Layer 6 of a small transformer language model trained on English Wikipedia (11 layers, counted from 0, width 96).
Take only the direct path to the model's output, skipping the later layers: a vector added to the residual stream pushes a token's score in proportion to its dot product with that token's output vector.

Output vectors of the tokens that the questions are about. A number n stands for n times 0.01.
"om": 27 -21 -21 -61 19 -14 2 50 -12 -50 67 20 35 54 -14 -15 -29 14 -8 7 51 20 -7 -21 -53 -7 54 -18 8 13 -38 -65 9 4 11 0 17 -35 43 14 42 30 47 73 32 21 -46 -14 -40 -16 5 -32 0 -1 2 -18 -23 3 -2 -13 -1 3 35 -42 0 -3 6 -39 48 -19 -34 59 22 -16 -45 51 -2 -5 0 44 -22 -19 -13 -8 -7 17 4 -12 17 -46 18 -12 -19 -7 7 -76
"ember": -30 22 -69 -34 -58 -31 1 28 -19 68 66 30 14 5 -59 -74 27 -33 36 6 33 35 24 -56 -30 -30 57 1 23 -81 -43 -18 -19 -10 -33 -4 56 -4 -16 68 -46 18 -1 1 6 -18 6 -18 49 27 -27 20 9 -41 -46 -19 9 -2 -4 -9 38 -11 23 -19 8 -40 -44 -49 16 -41 29 -24 21 21 0 -40 11 -19 -49 -67 8 -6 -67 -15 -49 93 -61 64 2 23 44 22 -11 14 -10 9
"ev": 21 22 -17 55 -71 45 -20 88 -80 -35 37 -14 -4 8 -49 -77 45 -1 38 -2 13 40 -12 -3 -30 -26 73 -6 48 11 21 9 65 -52 4 32 11 -25 18 69 57 43 20 54 -12 -5 69 44 10 42 -26 -18 -78 11 -1 -42 -28 -2 -2 -1 53 -19 -23 -18 -6 -16 -19 -23 31 -53 -25 30 -25 -34 0 0 -8 -27 16 45 -24 10 -32 -21 -15 9 -43 20 -68 -32 22 -6 10 -32 4 93
"ral": 13 -49 28 -81 24 37 -28 15 -39 -79 56 35 10 37 27 -69 -9 16 -32 35 -2 -2 -41 3 15 35 11 -2 65 -33 -4 -54 32 1 4 -3 48 35 -17 45 7 30 8 -27 29 -48 -8 -29 29 55 -9 -13 -56 -14 -23 -6 30 32 32 -8 7 0 -20 -35 20 -35 1 -33 9 -9 42 25 15 -8 -11 4 -42 4 25 -43 2 32 -12 -2 -28 14 -27 46 6 -5 13 30 95 -30 -49 4
"red": -9 -35 4 3 0 25 -10 49 -38 -68 41 27 38 44 -25 16 -42 -91 6 0 41 21 -15 9 3 30 29 -36 6 -51 38 -35 -28 33 17 -15 0 46 8 13 30 26 -28 65 -2 -55 31 -51 -38 -45 39 27 -82 -7 10 -13 64 42 -31 -11 16 -26 -13 1 5 -39 6 -83 -35 -29 91 -19 59 20 -12 63 -39 0 -17 16 11 20 -25 -3 15 -86 -51 -48 38 9 29 24 79 4 -30 48
"tern": 23 26 10 -29 -45 34 14 77 -51 -35 10 13 -3 -13 -43 9 -36 4 72 56 6 37 59 -34 -6 0 -18 17 4 37 -22 9 -14 -37 -27 12 67 -38 -30 50 -18 28 67 -10 -20 22 -16 10 -14 -7 31 49 -8 -16 30 28 17 22 -20 3 -12 -15 -29 -14 5 -60 -40 -32 23 -30 -93 28 12 -39 15 -27 -3 -87 11 -37 -3 26 27 -8 -31 -8 -3 -14 -57 -29 20 33 51 -10 14 19
"ual": 75 18 -27 -19 7 7 42 74 -26 37 34 63 -27 -64 -22 -90 -79 12 2 7 35 0 6 28 9 -61 -3 -9 93 11 16 -16 18 1 -28 39 26 6 58 55 -4 -26 1 1 -12 -42 13 59 -56 19 -25 24 -20 -61 18 0 0 -37 47 -19 11 19 13 -28 6 -38 -55 -25 58 1 -5 -47 28 -28 -6 -44 -20 -33 17 -45 8 25 -33 70 -35 45 45 88 -61 4 -2 -28 61 -46 -52 46
" his": 12 -24 -43 0 -20 -3 -35 57 24 -10 -2 -11 31 -37 -57 -20 -24 -93 45 56 25 -4 41 -4 12 -43 -13 37 12 12 4 -5 -18 -56 34 -21 46 -2 -38 37 -7 3 33 40 -12 -45 33 -31 38 23 -1 -9 -7 -1 3 3 31 12 15 -12 12 -21 7 17 33 1 -16 -33 17 28 -47 -9 33 -54 10 1 -57 1 -5 24 35 7 -2 63 -2 10 -52 11 24 -55 -20 7 2 -13 -31 84
"ific": 55 9 -26 4 -11 4 11 59 -15 -19 13 40 -46 -16 -4 -10 -33 -4 65 22 76 14 4 30 21 35 57 -14 45 -44 -13 -55 -5 9 -9 11 57 -7 38 -14 -32 14 31 -2 28 13 -43 -19 -39 15 11 19 -17 34 -68 5 -9 31 39 -60 -39 13 -32 -57 11 -27 -6 7 46 29 37 9 -4 21 56 -5 -14 -55 29 -65 -73 64 -6 36 1 25 -23 20 29 22 -33 -6 64 -51 -7 63
"son": 41 27 19 6 -3 41 8 94 -25 -20 66 12 -12 -4 -49 -22 38 -60 94 67 13 9 24 -38 7 9 56 1 -22 3 14 -12 28 9 -17 -51 38 7 -10 35 -4 57 6 50 -12 -21 -70 -31 -95 -3 -58 24 52 -71 -37 15 34 51 36 -35 -14 -33 -66 -22 -1 0 -13 -38 -86 -41 55 29 -9 -47 27 26 -8 -22 -29 38 46 -36 3 -17 -20 17 -35 18 -34 -13 -77 10 52 23 -42 -21
"ents": 27 22 -40 13 -2 11 13 79 -92 -28 40 12 3 1 18 13 -48 -49 24 30 44 -8 29 22 26 34 26 42 46 13 54 -73 -20 -46 8 15 10 -39 -5 -43 -19 33 37 10 34 -8 30 -4 26 12 -55 32 -48 -3 41 0 17 -18 25 0 -14 -6 -3 -4 12 -73 11 -73 -16 22 -37 -23 75 -4 37 58 16 -54 -13 -5 28 -2 -56 14 -45 17 -28 36 -24 2 -48 62 1 -28 63 8
"--": 35 3 -47 -6 -29 40 -3 48 -12 4 50 -8 -36 38 -45 12 -3 12 -2 18 47 35 7 -12 -44 35 7 39 -32 -35 23 -21 49 29 0 -19 15 15 -22 54 -7 4 37 47 -34 -25 -1 -35 8 13 8 54 11 -56 31 -22 -17 -3 12 -46 7 -34 -12 10 24 -41 -13 2 -11 -9 -13 31 40 -86 -5 -29 -29 -5 4 -50 -55 -8 -61 13 -45 54 -9 -10 -12 14 -17 66 24 -26 -7 40
".": -14 -21 -32 -3 11 -40 -32 -11 15 -5 39 9 7 20 27 21 -12 -15 36 -38 35 30 -19 7 -11 24 -22 7 -37 30 22 -2 40 -15 -1 26 -16 6 -34 41 -7 -9 -11 3 27 24 -9 19 36 2 -20 33 6 13 34 -12 0 -23 -32 -8 13 -20 35 5 4 15 -26 -8 -27 -7 13 -18 28 -7 -31 -23 -3 7 -33 -47 7 -9 47 -20 3 2 -4 -21 -24 -19 -1 -41 34 -16 -41 12
"*": 5 34 -46 45 17 76 -2 -6 37 8 54 12 0 -9 -9 10 29 -19 22 16 -53 -3 -26 8 15 44 50 39 -20 -39 -28 -47 64 -16 -23 13 10 30 3 54 4 27 -22 27 -40 -17 -53 29 -15 14 11 2 -1 -9 -3 -9 -26 -11 46 -11 14 47 -13 15 7 -35 -56 7 -3 -16 -23 63 15 -62 43 -5 3 13 -30 -31 7 18 -15 19 -42 22 -58 16 -39 1 -27 53 46 -16 6 32

Each question shows what one neuron of this layer's MLP adds at an activation of 1. A number n stands for n times 0.0059.

n321: -6 24 16 1 -24 9 4 10 -21 17 2 -9 1 2 8 -13 -2 -1 6 -3 12 -11 -25 16 13 -18 -11 -23 0 7 1 6 -25 4 -5 -21 -5 29 31 20 -29 -7 -14 11 0 18 39 8 7 -2 17 -2 -37 -6 -11 0 40 -7 -10 -30 1 -17 -15 12 7 -12 -15 -2 24 -10 25 -25 -19 -18 6 8 21 -1 6 22 24 -1 -19 -5 6 -7 11 10 7 35 21 -15 20 -6 -7 -5
Which three tokens does it push up most, strongest first? "red", "ual", "ev"

n170: -8 8 5 2 10 -9 -4 -21 -22 13 11 -31 -2 -25 -12 6 -6 5 6 -16 22 -29 -18 30 -24 -8 14 56 -17 -25 14 -4 -7 27 15 8 -3 17 -3 -14 13 13 -5 14 -16 -2 11 -41 -8 6 7 6 3 26 23 -16 -31 20 9 7 -23 -18 -15 -12 -20 28 12 -16 -9 4 6 -11 12 13 3 -22 -21 17 19 -15 -9 3 -1 -10 -17 16 -26 6 -3 -19 -5 -5 -33 26 5 -4
Which of these tokens does it push up most? "--"

n289: -33 -10 31 -1 -33 5 -18 -9 -23 -4 5 14 10 11 -10 24 7 18 -2 15 -10 -11 -4 1 7 -8 -15 -32 -14 22 18 -6 -5 0 12 -13 -12 -8 -12 -30 -15 11 18 12 13 -24 -14 6 -15 -13 27 11 -10 6 -3 -1 -6 -30 26 1 -3 5 -18 -37 -9 -46 -3 -16 -3 27 -11 -7 -11 7 56 24 -5 -7 -5 -7 13 43 1 1 -12 2 6 10 15 -1 19 -32 1 9 7 -1
Which of these tokens does it push up most? "ents"

n129: 16 -9 -4 4 -17 -37 -5 44 0 17 -4 2 -25 2 -9 9 9 -18 -5 -1 0 23 -28 18 7 30 -2 10 11 -15 -4 -9 63 4 -2 4 -24 -10 9 -5 13 30 -22 15 4 -12 -9 11 -15 0 -24 -2 28 -4 -22 -14 -30 27 -5 6 3 10 8 14 10 -18 1 -2 3 24 9 -18 12 7 15 0 -24 6 2 -17 5 -8 -17 -16 2 -10 -12 -16 22 -29 37 9 24 15 -9 -24
Pushed down most: "tern"

n65: 3 13 -16 -8 -13 -1 -3 4 7 -6 -16 -25 4 -18 27 38 6 8 18 13 -2 -11 7 2 -11 -19 -1 22 44 -1 0 -8 -8 -7 22 8 9 0 10 7 -38 2 17 7 7 -16 6 -2 3 -25 -24 21 -1 -9 -21 17 -14 5 -12 -6 13 3 16 -41 -15 6 -7 -34 -12 1 8 26 -17 3 -28 6 11 11 -33 15 29 6 19 1 36 -1 20 -12 24 -4 2 -28 11 -8 24 -10
Which of these tokens does it push up most? "om"

n270: 2 -14 -19 -10 25 23 41 -33 -7 13 -16 9 21 -35 -18 -4 -7 27 -5 11 3 6 -25 8 -9 -2 -17 -7 -11 2 12 0 -3 -17 14 37 -9 -8 22 15 -8 -35 -11 -22 5 21 28 17 -12 19 23 -9 7 5 33 36 2 36 -7 -14 16 15 19 11 -13 -25 4 5 -1 7 16 -34 -23 23 21 -17 -6 0 -12 11 4 -37 -12 -6 9 -1 -2 9 -8 -2 -1 0 -20 6 -12 16
Which of these tokens does it push up most? "ual"

n151: -10 -10 2 -12 -5 -8 -1 -9 24 -4 13 -29 24 3 36 -8 -20 8 9 24 42 -5 -8 14 -3 -30 36 -35 -18 -6 -23 16 -25 -18 -4 -7 -27 -14 -6 -1 -2 35 -23 -6 5 -9 8 26 -15 5 20 2 17 18 14 -3 -2 -24 9 12 -12 -28 -5 -14 5 -11 19 -15 -8 40 0 12 -41 4 3 8 -10 24 22 2 -1 10 9 38 -4 -7 14 -15 12 -19 2 -18 10 22 -13 19
Pushed down most: "--"

n299: 12 -2 22 -8 19 -13 25 2 -2 21 -8 -19 35 8 -5 26 16 17 -11 10 25 -18 -9 -24 28 9 4 -6 -10 14 -26 -13 -7 15 2 15 -40 -41 -24 15 10 -17 24 31 -35 -2 14 2 -22 -15 -4 12 23 28 9 -6 -20 -19 13 -16 -2 -8 38 -24 -40 -5 -15 17 -1 -28 -5 -11 27 -24 3 -10 -15 19 13 -7 -14 -8 -17 -27 14 10 8 -21 42 -22 19 -1 -17 5 31 1
Pushed down most: "ral"

n219: -3 -24 -5 12 11 20 3 -8 15 -29 -6 25 4 28 25 6 -15 20 27 2 18 15 1 15 -6 5 16 1 29 -3 -3 -2 33 -5 -7 19 1 7 -22 15 -11 -25 -15 -27 -15 8 -6 6 1 -11 -7 -4 13 -7 -27 7 -18 -4 -21 -25 18 -22 -20 7 17 46 -4 3 5 28 -5 1 16 3 14 -14 18 -16 17 -9 -19 -8 23 8 -11 32 -15 -26 6 -8 -9 27 2 -1 19 8
Which of these tokens does it push up most? "ific"

n165: -22 -41 -2 17 -14 -5 18 -18 -21 6 -16 -2 0 -24 16 9 -5 25 13 -3 13 -17 -7 5 6 3 15 -8 15 3 0 13 -2 7 -32 -16 -29 3 4 2 -14 7 12 -20 -16 2 14 0 25 -2 25 9 -3 16 9 26 -20 -1 12 15 -10 7 3 -10 -5 -29 14 -11 -10 2 -13 -31 14 4 15 -15 4 -7 0 24 20 0 24 3 -8 -14 31 18 15 -43 -1 -1 5 1 8 0
Which two tokens does it push up most, strongest first? "ents", "tern"

n69: 5 11 1 -19 3 -6 10 13 -18 3 5 2 20 -24 -32 -36 -6 -14 -24 42 10 8 1 -6 -13 13 -4 -11 17 -13 -7 1 -36 -35 -17 28 -8 -17 18 16 -3 -1 4 -1 14 3 14 6 -10 -17 -5 -11 3 16 -21 -11 -26 0 -31 8 3 -13 17 -22 12 -15 -10 11 8 -15 34 -27 53 -6 -34 5 -24 28 -9 53 -11 -2 4 -9 6 8 0 9 -34 5 -22 34 -19 14 -9 -10
Pushed down most: "*"

n330: 0 3 -8 -3 -21 39 -9 -14 -21 -6 -29 -16 16 45 11 -5 17 24 -8 1 -7 28 -19 -30 17 -8 -28 -15 12 21 -10 -7 -5 -12 -5 14 0 1 10 0 -13 -11 -12 -51 -7 -25 11 18 28 35 13 -25 11 14 4 24 20 14 16 -18 5 4 -4 9 -10 -18 20 -3 -5 24 -29 -3 -11 -17 20 -9 5 -7 12 17 6 6 -3 -7 9 14 -20 -3 0 -2 2 -17 1 0 7 4
Which of these tokens does it push up most? "ral"

n55: 6 -14 29 -9 0 -8 -13 -2 37 4 -6 -12 -18 21 -14 -20 -1 -22 -27 -5 -33 -1 -31 15 16 19 -13 11 1 -15 -14 -14 -26 -4 16 9 -8 10 -4 7 -25 -23 11 -21 3 10 -5 -18 -3 -7 16 -7 -13 -15 -11 -7 -7 -12 2 29 -5 2 -9 0 10 31 -14 -4 -12 -2 26 1 22 41 -15 37 -23 15 -18 -13 41 -6 -39 -30 8 -16 -31 9 31 -33 -23 -3 -30 -10 18 -9
Which of these tokens does it push up most? "red"

n319: 13 -9 13 -33 10 -25 -1 -30 7 10 -37 5 -22 -14 -8 -18 19 28 -2 13 -12 9 -27 11 -17 16 -27 2 -11 -32 -19 -12 0 2 8 -13 17 0 -19 1 -1 -46 7 6 -20 -11 -23 -7 18 -18 -57 -9 -4 4 8 -5 10 6 -2 13 11 26 17 33 7 3 34 16 2 -12 13 11 22 -5 7 10 -6 8 48 -4 38 -1 9 -26 7 5 -7 1 36 -44 -10 4 -35 21 -1 6
Pushed down most: "ev"